Layer 3 of a small transformer language model trained on English Wikipedia (10 layers, counted from 0, width 64).
A neuron adds its activation times its output weights to the MLP's output. To switch it off is to set its activation to zero at one token and run the rest of the model.

Output weights of the MLP neurons that the questions are about. A number n stands for n times 0.00097.
n8: -205 124 110 -72 -186 35 -340 122 237 209 -11 96 12 202 33 -259 -77 -158 84 -71 55 174 -157 -245 -55 206 -282 52 17 -77 -136 48 -12 45 304 201 -34 -178 -58 23 75 22 84 152 26 84 95 275 9 -67 -155 -92 -62 12 20 163 103 -70 104 124 -24 -44 188 -254
n36: 224 -1 140 2 3 104 -118 61 -8 155 -360 40 -111 -11 -59 202 -31 -209 150 117 82 -19 -91 66 150 42 -178 6 -212 -96 222 -125 -119 2 38 -112 -273 -82 -320 -95 -102 249 102 -121 -49 -114 230 60 -67 109 -9 -185 -208 -221 172 11 424 -227 75 -21 225 107 -25 -80
n39: 46 250 68 -38 -363 -17 185 -208 261 -2 -154 247 -266 -33 333 213 196 251 178 -154 -155 110 288 -78 217 -235 -23 76 37 -3 -56 -1 303 -44 21 327 83 -36 -213 46 -204 -28 -91 -27 -237 -196 -159 176 69 -250 370 263 96 11 90 -21 26 91 -80 28 -32 -80 128 281
n41: 14 -409 -122 -56 -17 -103 72 -101 -78 -121 -206 224 40 -113 -179 -209 -120 -194 -110 80 -114 -142 121 -359 -161 176 41 25 212 110 148 11 -11 -446 -133 -97 -260 207 -14 251 20 161 136 73 -29 -324 242 -144 126 52 -33 10 19 -280 191 285 -138 -103 -3 47 39 -1 -134 174
n49: -239 121 163 70 278 -175 -62 33 17 -60 6 -93 -204 6 70 -37 168 46 24 -71 -124 27 90 -107 225 -84 -208 -58 195 35 124 -140 -77 -96 -203 -46 -436 -239 -37 -135 62 125 4 162 61 -25 208 312 205 -55 -152 97 -112 132 150 134 53 -276 151 111 -4 134 450 -151
n52: 90 12 -238 236 -89 188 -65 -229 -111 -213 -199 -203 189 -156 64 -85 179 -2 154 -12 -11 40 -34 139 143 -108 -227 -10 -50 166 -254 165 -36 -291 -105 -171 -45 174 -41 -58 -51 114 64 -40 144 1 -198 -108 -440 -53 -70 -221 -190 -125 56 150 -84 -38 205 216 -20 -123 -66 17
n65: 3 -101 -26 16 122 5 165 90 -205 -190 -313 -239 -425 -45 37 -328 197 -28 -78 102 -140 -372 -11 -289 -4 156 150 327 372 -100 166 -58 -119 -114 -174 22 -106 204 -171 -114 -95 209 -77 -7 -129 -138 20 -170 -51 -83 -225 -269 -222 111 -108 -28 -30 -264 -281 -41 67 50 -108 224
n76: -58 -20 -237 -8 71 81 -167 -145 92 -152 -237 -131 -80 -170 -47 -101 -86 199 46 330 117 103 -67 90 -36 -40 140 47 -206 -476 102 -129 -136 -98 98 -125 -95 218 -31 15 -70 26 62 -204 347 333 -103 232 290 -156 55 93 107 139 -54 -5 -6 -346 -358 23 -114 -230 7 267
n132: 35 -45 -265 -80 179 105 -274 346 77 74 -123 -140 90 -73 -154 -238 -296 -96 -56 119 -56 20 188 180 -131 -56 -144 62 -235 -38 22 -238 -31 15 -202 -19 -181 288 412 -4 189 167 -30 -127 -82 75 195 88 -82 74 284 -131 142 -107 53 53 -84 -208 -356 30 -57 96 -179 11
n139: 92 97 -31 -87 -212 -186 -36 310 -200 166 142 115 109 322 -159 -430 -127 -20 152 53 8 -149 -146 -178 259 158 -22 9 -152 148 25 90 80 114 34 -91 55 37 317 -61 10 155 -186 154 -75 -223 -176 69 296 -2 -151 0 -52 68 -24 63 -26 -19 54 175 49 -129 8 232
n140: -25 -31 -39 30 -4 159 -160 -9 -122 -201 108 361 -25 -81 29 -65 -87 217 188 86 -105 65 -24 190 67 -270 9 220 93 -211 39 284 -75 226 -97 54 -298 -44 0 180 334 -57 -41 113 92 187 -263 -59 -256 140 66 271 302 -34 -214 169 -200 -241 98 215 -314 92 190 45
n172: 159 63 -212 -25 33 -115 -39 -16 -20 -162 142 -162 -254 -199 -19 -162 -41 343 418 103 -29 -350 -66 -2 -104 104 38 168 -214 -40 -108 -68 110 113 53 -22 20 -49 52 -50 81 12 -179 -93 -63 28 -53 -435 31 282 -138 -122 -15 -52 91 -68 97 -113 -156 -9 -19 361 -5 -84
n212: 136 -199 -110 -428 27 53 160 80 -100 58 -24 68 -74 114 214 41 -120 -193 123 7 -243 -288 -23 102 -262 188 189 -208 -117 -37 123 28 128 59 -77 -232 150 -265 -13 -11 205 -175 -1 -84 -126 174 -40 254 101 -80 17 33 -79 -199 -1 196 176 160 -25 -187 31 -207 178 -82
n225: 74 126 -185 -186 -94 -1 253 163 -28 84 -201 -65 -13 -378 55 58 -75 58 200 9 340 -213 110 -235 -24 0 153 128 -144 -33 -215 -298 -90 -41 87 183 -3 -178 -91 -4 -67 -3 -189 51 -253 58 29 -19 -239 -126 40 -26 -71 -93 -64 38 -70 -31 99 -184 185 -39 30 -202
n237: -5 218 50 17 -92 71 -371 257 -34 89 154 338 65 -23 -23 -213 -47 32 -146 -13 -303 53 -250 75 43 141 -166 122 72 65 267 -45 -65 39 -14 420 -98 78 -49 355 29 -290 216 71 115 18 2 -94 106 -125 222 -136 -210 -10 147 -168 52 -303 -67 139 187 11 -4 -133
n240: -331 100 -236 -200 -257 126 32 -199 -192 55 346 -7 -115 322 316 30 -14 43 188 -179 -169 85 -91 -322 -62 -192 119 -166 -290 164 -106 -224 -246 -4 -10 -22 211 -360 -184 192 6 61 403 -56 -305 -21 155 -327 -83 -83 -98 309 15 42 129 -167 -8 67 83 -82 -192 3 102 128

Each question names a token from some text and the token that comes next. It shows the activations a of the neurons there, in the order above. A number n stands for n times 0.76.

Then comes g, the gradient of the next token's log-probability with respect to the MLP's output, scaled to length 1. A neuron's effect is roughly proportional to its activation times (output weights . g). A number n stands for n times 0.0011.

" qu", then "ant"
a: 0 0 0 0 1 33 5 -21 0 4 2 31 36 0 2 0
g: 5 189 -76 -96 -17 -128 -135 105 -57 105 -15 95 148 -29 31 -69 -83 -69 146 -197 28 -3 -134 27 -51 12 332 158 -46 148 17 86 161 54 -141 238 125 -215 22 -4 98 123 171 -176 -40 -90 127 74 -136 74 106 141 89 21 44 39 -176 113 -100 5 -32 24 60 87
Which neuron, switched off, raises the next token's probability most? n52

" at", then " the"
a: 21 -5 0 -72 30 0 0 0 4 -59 0 151 11 0 0 0
g: -27 -57 -37 -26 24 157 25 140 -82 68 -41 -142 -51 24 -1 -173 201 87 -109 -178 138 -51 50 135 17 51 148 -215 -74 37 -62 282 50 270 -12 -32 -188 163 130 -115 80 -73 -64 118 -11 -111 -132 -133 -211 -36 12 21 -98 -43 58 -137 36 -120 -5 -122 -179 123 92 -31
Which two neurons, each switched off alone, lower its probability most, in order? n172, n41

" a", then " run"
a: 0 37 0 105 1 120 0 1 -2 -13 1 182 -12 0 0 0
g: -108 112 -8 41 -121 -32 170 115 74 -127 -178 50 -83 81 -141 -112 -55 -10 -179 -89 297 -15 -16 33 85 57 -33 60 88 40 -10 -170 -118 -87 -138 -180 -59 299 142 83 -89 37 -124 249 80 113 -102 -52 -53 19 17 96 20 24 23 126 8 -67 -260 85 120 -95 -62 77
Which two neurons, each switched off alone, lower its probability most, in order? n41, n52

" a", then " block"
a: 0 11 0 75 1 192 3 0 -33 -11 0 154 -10 2 0 0
g: -155 -82 124 19 -253 37 216 98 29 18 -98 -42 19 79 -89 -69 214 -85 -6 19 116 -8 -40 84 47 146 -136 -161 124 -55 -30 179 -79 -164 19 -135 54 -40 73 180 -47 48 -3 196 136 -124 -128 -83 61 18 128 -2 -184 117 182 42 -239 59 -4 -181 -34 -165 -51 -104
Switching off which neuron hurts the next token most? n52

"ied", then " to"
a: -71 1 15 -1 0 -1 -2 26 1 -3 -44 0 26 -3 0 94
g: -111 -19 140 221 -179 100 49 39 -25 114 158 -66 -15 214 -100 149 65 99 -108 -18 -120 -7 11 -16 -169 30 -182 79 -41 81 44 -166 -62 -151 63 138 183 -56 -70 -22 -234 113 -67 45 80 82 -127 -103 -13 -199 90 197 59 -46 154 89 62 60 -118 124 168 120 148 -6
Switching off which neuron hurts the next token most? n240

"ame", then "."
a: 1 -94 -2 0 0 -1 0 1 -1 -29 0 0 -1 12 1 0
g: -82 -268 -201 80 92 -146 -4 -99 -33 -34 24 -24 -16 11 -223 153 45 165 -2 -37 85 51 120 68 208 -80 110 -24 28 8 -193 216 81 60 116 266 -45 -55 -221 191 -35 -185 9 127 -69 17 -244 71 -28 17 88 35 74 -148 -53 -4 -45 26 -7 -105 102 33 -28 -69
Which two neurons, each switched off alone, lower its probability most, in order? n36, n139

"ic", then " areas"
a: -1 0 -3 0 2 0 0 0 -1 2 0 -1 0 53 -7 2
g: 100 94 34 40 182 -55 35 -33 -10 59 79 107 -129 -84 33 -281 75 -290 75 -115 38 51 221 78 76 23 41 -141 29 70 -47 -118 -9 -52 -192 -73 19 90 -16 3 -87 -128 157 -100 119 8 11 -3 7 -192 13 82 44 118 -14 -49 -237 -86 77 -233 325 -51 54 9
Switching off which neuron hurts the next token most? n225

" in", then " a"
a: 1 0 0 -37 11 0 2 0 1 -60 0 217 -1 0 0 0
g: -32 -10 76 -80 148 -39 21 166 -106 -170 -15 143 44 -17 -13 115 -156 68 29 88 -44 -126 -100 41 33 95 -25 -13 -14 123 -41 -57 -179 -230 56 -270 -46 175 -363 -51 -125 153 -57 110 -166 -155 -16 -46 114 44 -38 74 -15 -75 112 -51 -119 212 -35 132 -106 -130 -47 23
Which neuron, switched off, raises the next token's probability most? n41

"ican", then " par"
a: 0 -2 49 0 0 -1 0 0 0 -55 0 -1 3 180 -4 -34
g: 24 -111 -67 -60 149 -92 -43 -17 116 -102 -49 18 -39 -119 -207 -185 104 165 2 125 133 68 -165 -200 1 129 1 -108 7 -41 -175 179 -144 -94 -29 45 45 -68 104 168 24 -29 65 -108 -62 218 5 -22 173 17 -54 199 -299 82 -33 88 -21 126 -10 -170 -76 130 73 138
Switching off which neuron hurts the next token most? n225

"}", then "{"
a: 0 -1 0 -15 0 0 -41 0 1 -275 -1 0 13 36 -106 2
g: 70 47 11 144 -104 176 106 170 346 102 -94 -41 135 130 -74 -51 -85 -80 -59 100 -5 -100 -20 12 32 -130 -79 3 118 79 65 -41 -115 -34 83 54 -33 1 -21 65 -72 -13 118 -110 -13 129 281 66 227 -236 220 -107 74 -101 154 -9 -41 -50 53 226 78 35 60 90
Which neuron, switched off, raises the next token's probability most? n237

" was", then " given"
a: -102 -11 0 35 -5 17 0 1 0 -77 0 104 0 0 0 -1
g: -100 170 254 60 -129 77 111 73 -139 18 -157 47 -124 282 249 72 -232 186 112 -82 -64 -136 -51 -124 -29 -178 76 -65 -69 -78 -25 -21 41 -37 119 154 24 -44 -58 25 -1 -30 135 -15 -26 96 -25 -103 3 -145 -27 -140 67 56 -5 -192 -7 -4 78 46 247 -57 -91 117
Which neuron, switched off, raises the next token's probability most? n41

".", then " This"
a: 0 0 -1 0 -96 0 0 -1 1 4 1 1 0 0 0 0
g: 122 -128 -144 45 -11 9 -134 180 -73 -101 114 173 133 29 -37 59 41 -82 -31 -99 -165 -298 77 9 28 106 40 158 5 99 -18 175 -76 -7 78 -101 -98 -2 -78 83 -4 235 -62 -173 -80 76 99 -11 182 11 -60 -10 303 -204 -63 -93 -51 48 102 137 -15 171 -135 -3
Switching off which neuron hurts the next token most? n49

"press", then " p"
a: -156 0 1 0 0 8 -4 0 26 0 -90 0 -1 0 0 0
g: -49 -52 84 10 128 61 -76 47 211 -83 -88 -67 -80 186 -13 -230 -379 -97 160 -6 -22 0 196 -44 49 19 -221 87 -103 -52 -186 -162 -2 -52 72 -140 -31 10 -96 -68 -28 -164 116 -103 -118 -17 84 26 76 37 -167 50 -17 -50 39 -27 68 91 -22 -296 29 17 -117 35
Which neuron, switched off, raises the next token's probability most? n8

" without", then " any"
a: -205 0 0 -5 -16 17 3 0 -62 3 3 81 -10 0 0 0
g: -27 185 -210 83 148 -189 -17 -161 -202 147 -126 -20 95 -40 64 -6 14 30 120 -293 -32 -50 175 39 33 59 228 119 -96 -5 -180 136 12 103 -43 102 -13 10 -129 -155 104 268 119 52 -147 140 -26 105 34 -49 23 -48 106 -127 -4 7 -60 -83 -45 -52 142 -44 -88 10
Which two neurons, each switched off alone, lower its probability most, in order? n8, n172

"u", then "ying"
a: 0 0 -1 -18 0 -1 0 0 0 -69 0 15 -3 84 -91 20
g: -116 -189 -73 67 -22 -48 114 -76 -86 -5 -47 -196 213 41 70 289 -165 78 -123 -111 -183 -28 -147 -99 143 86 -157 235 -37 30 -143 -71 -62 -30 47 -145 -19 192 131 -186 -92 -53 -132 18 -96 138 75 -100 -40 81 69 50 73 -92 -7 43 5 -216 40 122 36 66 107 6
Switching off which neuron hurts the next token most? n237

" can", then " be"
a: -55 1 0 12 3 82 179 1 -90 -119 0 137 3 0 0 -3
g: 170 -104 18 -194 -4 -78 120 -33 -37 130 -39 62 198 87 -5 -77 193 -56 71 72 16 -384 -174 9 7 22 270 76 25 -12 8 -7 103 -14 -128 -140 -34 -67 132 9 6 7 157 -119 6 -94 147 129 -135 -144 193 -13 207 81 -122 49 107 -102 3 -98 14 38 -99 -13
Switching off which neuron hurts the next token most? n65

"eb", then "ook"
a: 0 2 0 0 0 4 0 0 -1 -31 0 0 1 93 1 -51
g: -136 23 105 -81 37 124 118 59 125 51 -235 -17 145 -133 -119 152 -68 -34 35 167 -4 106 13 5 152 -112 63 -115 67 -115 -15 291 42 118 -166 -210 -77 -20 101 66 -224 153 -100 96 -34 137 -58 150 38 186 74 -154 66 75 -7 81 -7 -190 -157 -79 -19 -66 -34 -48
Switching off which neuron hurts the next token most? n240

" ar", then "ches"
a: 0 0 15 0 0 -4 -1 0 -13 -166 -130 29 205 52 4 1
g: 135 -95 81 -17 -76 77 -98 -47 232 95 0 70 -258 -167 -78 -24 101 -87 -67 -118 -167 -17 -3 137 -182 70 55 29 -61 96 -69 204 44 45 30 -251 17 131 74 85 69 77 -17 43 159 -130 -2 7 125 -94 -55 121 43 95 203 116 -113 -126 79 -180 144 -12 68 -251
Which neuron, switched off, raises the next token's probability most? n225

" stand", then "ards"
a: 0 5 0 0 0 0 0 1 -6 -79 -1 24 19 1 0 4
g: -94 46 -12 -18 175 -54 -131 -31 145 -116 -19 112 198 -65 185 -136 16 1 158 117 65 96 -88 10 45 -51 73 78 -46 -27 13 58 -20 385 -198 87 55 -157 -35 -31 100 -72 117 8 -52 99 -199 -27 6 89 50 -154 -46 -101 5 -23 -46 121 119 144 -131 116 -155 -278
Switching off which neuron hurts the next token most? n139

"ber", then ","
a: 0 -46 147 0 0 -4 0 0 0 0 0 -1 -2 0 11 0
g: 0 128 40 97 28 107 -49 -94 -146 46 146 32 -246 42 -84 23 49 102 85 7 -128 98 141 -43 97 101 -46 -165 42 -24 91 99 19 169 50 139 -111 -471 -189 44 -79 -111 -84 -41 73 -62 -138 -152 -50 23 -26 -82 105 125 74 -91 112 -68 -115 -18 78 -179 -34 -12
Switching off which neuron hurts the next token most? n39

"onst", then "ad"
a: 0 2 0 0 0 -1 32 -41 4 -1 0 0 0 9 1 0
g: -8 -29 39 179 95 -68 156 153 -38 -129 112 62 -42 -49 154 -44 209 -88 -41 -182 266 126 18 180 129 74 -35 111 27 11 -26 -118 55 10 36 -167 -34 309 160 -95 85 -58 -86 185 18 -5 -46 -45 -43 186 80 -288 13 53 104 -24 127 -31 -27 14 -79 31 -82 -130
Switching off which neuron hurts the next token most? n76

"p", then "ret"
a: 0 0 0 12 -1 1 -1 0 0 0 0 37 -17 0 -106 -10
g: -185 -97 150 -6 8 88 -175 -101 84 -2 131 254 44 -103 10 -49 -139 281 71 -76 -37 -65 72 -47 40 114 203 -87 -23 17 -2 -154 5 -254 -122 -27 -111 -120 -70 -9 164 -34 44 71 -103 74 1 156 43 81 -119 111 5 105 -24 143 109 276 -16 30 -213 -93 -23 -5
Switching off which neuron hurts the next token most? n237

" had", then " regular"
a: -185 -2 0 7 2 114 1 0 -8 16 3 100 -88 0 0 0
g: -32 -91 98 45 -57 14 162 28 -40 215 -11 -376 -39 -41 -120 -171 -2 62 -23 68 -174 -13 159 41 -103 131 -67 53 98 44 65 -133 39 165 83 -137 -23 56 -31 96 -139 -105 101 34 -18 -30 -120 -142 -134 55 2 -35 -222 232 24 139 -7 -179 -268 47 27 4 33 76
Which two neurons, each switched off alone, lower its probability most, in order? n172, n8

" the", then " wind"
a: 0 1 0 51 -35 19 0 0 0 2 0 54 -21 -4 0 1
g: 168 -140 -24 195 154 5 -5 25 64 -277 44 180 31 78 -29 -28 111 -216 107 -66 115 -30 81 -82 102 92 12 93 25 60 31 179 -54 -36 -32 -250 44 -33 -47 84 82 -6 -11 56 296 -113 112 -60 52 -91 177 147 12 187 196 198 -99 26 163 -1 -3 -60 -13 -23
Which two neurons, each switched off alone, lower its probability most, in order? n41, n52

"\n", then "R"
a: -45 2 0 -5 0 0 1 -95 1 -1 -37 -23 12 1 -1 0
g: -67 -176 118 27 -35 62 68 196 151 117 -66 -91 -11 -3 -205 -28 91 127 -117 71 104 57 -34 192 105 -66 -212 -34 -42 49 38 -250 157 29 19 87 -69 -162 56 99 -3 15 17 84 -116 -31 46 218 -18 285 153 62 -170 184 92 -23 83 170 15 -10 140 121 103 -15
Switching off which neuron hurts the next token most? n76

"ent", then "\n"
a: -14 -22 0 0 0 0 0 -2 -49 0 -8 0 -1 0 0 4
g: 63 -153 41 38 -4 61 -6 69 217 -58 93 -66 -34 -55 -169 -179 7 26 -126 -45 -27 -44 -238 -63 -64 -118 -77 -18 21 -135 4 -117 -141 139 -61 -46 198 126 97 69 -31 -39 -29 102 88 -29 201 30 -22 20 70 79 -2 146 84 -225 -116 107 -384 54 -43 -241 -92 88
Which neuron, switched off, raises the next token's probability most? n132

" Cre", then "ton"
a: 0 3 0 0 0 0 0 -99 0 -2 0 -9 113 17 2 0
g: 219 -142 136 141 186 82 327 -134 43 33 10 -197 -77 213 7 -51 -48 95 -122 -124 44 36 55 -189 -79 11 -49 -82 -182 133 15 165 -80 -34 -127 -111 -15 99 176 -41 129 -62 -32 -25 134 -82 22 -137 77 28 207 -22 -78 62 -23 62 -80 8 -37 -103 185 134 -19 9
Switching off which neuron hurts the next token most? n76

" church", then " is"
a: 2 -70 0 0 0 0 0 -1 -4 -54 -19 0 0 0 1 0
g: -62 -145 29 135 123 170 2 33 143 -73 231 22 -63 -80 -146 113 275 8 53 -127 51 98 -93 -35 91 109 -75 69 110 -21 15 -108 8 24 56 86 14 -136 -1 -27 -180 169 -19 -3 -36 179 83 56 -25 59 -85 -6 15 -96 384 -19 205 231 3 111 -64 -132 -37 -87
Switching off which neuron hurts the next token most? n139

" style", then " had"
a: -9 11 0 0 -3 -1 -1 5 -72 -84 -32 0 0 0 0 0
g: -158 -72 -62 148 -223 132 57 -23 116 -211 141 294 69 111 158 53 -24 127 108 -101 119 48 -51 131 -139 183 32 99 -131 -62 -159 103 155 -32 -47 139 -153 -76 164 125 113 -97 52 40 -30 37 -162 74 -111 39 31 111 -182 55 -20 74 58 8 -60 8 104 -113 93 88
Which neuron, switched off, raises the next token's probability most? n140

"ant", then "ization"
a: -9 1 5 0 1 0 0 15 0 0 1 0 34 58 -14 1
g: 46 71 -131 -62 -299 41 2 74 109 40 -56 23 -110 -69 196 144 147 32 -140 -15 12 7 47 -319 -58 5 -38 -93 173 5 -41 -112 49 -55 -14 38 -221 169 276 -9 -158 62 -55 -45 -117 -35 37 48 -6 -88 -29 31 -70 -114 37 -24 162 -192 -147 -249 -116 -26 -12 -2
Switching off which neuron hurts the next token most? n225

" to", then " New"
a: -36 1 0 -1 1 11 58 0 38 -1 0 96 0 0 -1 0
g: 56 55 91 -44 6 77 -104 -9 -93 446 92 -156 -170 171 -61 -17 -15 14 19 15 85 20 8 29 -28 114 -16 -114 -85 -94 -126 -35 4 80 -80 36 -71 83 -153 83 -131 -56 11 42 42 -178 118 -33 -170 90 -188 203 -113 140 164 129 -112 -30 -248 -2 -164 -8 -17 -34
Switching off which neuron hurts the next token most? n172

"-", then "c"
a: -39 0 0 2 1 -1 0 -2 0 -1 0 -14 20 0 -18 0
g: 172 -96 100 68 -63 153 -55 82 8 73 -104 8 -135 -59 -7 -30 201 44 56 215 -70 -26 203 13 30 -58 195 78 -75 33 18 -112 190 94 128 162 249 -12 -195 -33 -14 -368 70 -35 43 -49 24 17 48 -165 -158 -192 -3 -154 110 -68 -3 -9 -20 -66 31 87 90 -34
Which neuron, switched off, raises the next token's probability most? n237

"it", then "an"
a: -3 1 -1 -1 0 -2 -3 0 5 -152 1 0 0 -3 2 0
g: 8 -123 131 201 91 70 -132 -117 -9 -35 72 -47 4 447 41 -37 -5 66 85 -56 54 -229 -248 -10 43 -81 -54 -8 -28 -13 73 -11 164 170 101 184 100 -137 53 -10 -4 34 60 111 -16 -124 -122 17 -67 -55 189 155 -22 116 50 -170 32 158 62 -59 64 56 127 -8
Which neuron, switched off, raises the next token's probability most? n139

",", then " f"
a: 1 0 23 2 -76 0 0 -1 1 -127 0 -1 0 0 0 1
g: -76 146 15 205 155 -27 -80 41 56 -95 -57 -81 -59 -30 -80 4 72 -200 -76 -79 4 6 129 -13 99 -86 64 59 206 -158 -27 -172 -156 -273 82 -173 130 -12 87 94 -73 14 -91 -155 94 89 197 61 243 130 3 -174 -118 -148 140 106 107 47 9 -133 99 121 -11 -24
Which neuron, switched off, raises the next token's probability most? n49

"ic", then " rock"
a: 1 0 0 -4 0 -1 0 0 -2 -98 -92 0 0 -2 0 2
g: 53 -70 27 -26 143 41 20 61 97 -73 -3 -65 -61 72 -63 102 12 -64 155 -73 44 -166 -170 -58 -59 18 -132 22 -84 -99 104 25 -40 157 -11 46 87 339 37 -120 368 78 -113 -182 298 -117 -13 47 -4 -1 36 -24 18 167 180 -116 -154 -50 30 -6 -127 -71 -118 -78
Which neuron, switched off, raises the next token's probability most? n140

"C", then "M"
a: 1 -104 0 0 0 80 0 0 0 1 -2 0 61 0 0 0
g: 21 111 23 -211 -157 212 124 134 -54 -6 -78 -16 249 60 -23 2 -89 -110 -123 35 226 332 -161 -33 12 221 -4 75 18 -49 -7 -72 37 60 -75 -71 34 4 -35 -147 30 -34 -55 -29 -177 -20 31 118 8 268 -83 -107 -73 -205 -25 -121 -130 0 -15 -75 9 161 -86 41
Which neuron, switched off, raises the next token's probability most? n36

"ave", then " and"
a: 0 -42 0 0 1 2 0 12 0 -37 -1 0 -1 20 0 -6
g: 42 -73 32 74 -9 123 -11 -36 -77 -65 81 -71 -155 21 -65 111 62 35 -123 23 17 288 10 -40 53 -19 50 92 147 66 -161 222 -27 -37 52 342 134 -281 -41 92 -123 -10 -28 -11 -111 -150 -295 -48 152 -53 14 101 75 74 -11 -22 64 -31 154 141 -212 -39 -1 18
Switching off which neuron hurts the next token most? n36

"he", then "me"
a: 6 -141 -1 0 0 6 0 -1 3 -1 0 6 6 0 -5 10
g: -13 14 -13 -70 -30 16 -70 27 171 102 106 66 38 -45 -50 102 122 19 124 100 -77 -319 -112 -131 -26 107 93 76 -9 136 -52 -118 62 84 -108 314 -165 24 -21 63 157 -60 116 -119 -190 -18 16 4 -124 202 55 -14 -93 -15 -54 143 200 -108 231 32 -112 131 90 145
Which neuron, switched off, raises the next token's probability most? n36

" recorded", then " ed"
a: 1 -2 -2 -2 0 2 0 0 -79 -118 -62 0 -2 0 0 0
g: -174 14 73 39 -273 -114 -261 -74 198 68 69 -73 -15 2 -43 -2 -43 -235 159 -129 -82 142 -85 -137 82 -161 -212 99 -47 14 -24 -77 -61 24 -15 -12 -79 158 -59 -55 -126 -101 -33 -238 174 70 88 43 159 92 -120 -39 75 -35 128 -129 14 75 -76 -198 -25 50 -36 94
Switching off which neuron hurts the next token most? n140

"ton", then " family"
a: 0 -2 -2 0 1 24 0 0 -2 -132 0 0 0 6 -36 0
g: -67 -82 21 50 375 -166 97 -65 31 -177 -87 213 33 17 -1 64 59 -71 31 -85 -48 6 119 -209 130 -67 122 157 -38 -120 52 90 -47 61 -65 -38 107 -219 -87 -95 -3 10 58 -103 76 88 -169 113 -10 -214 79 97 -73 6 -62 93 249 34 149 -145 -167 -45 34 38
Switching off which neuron hurts the next token most? n139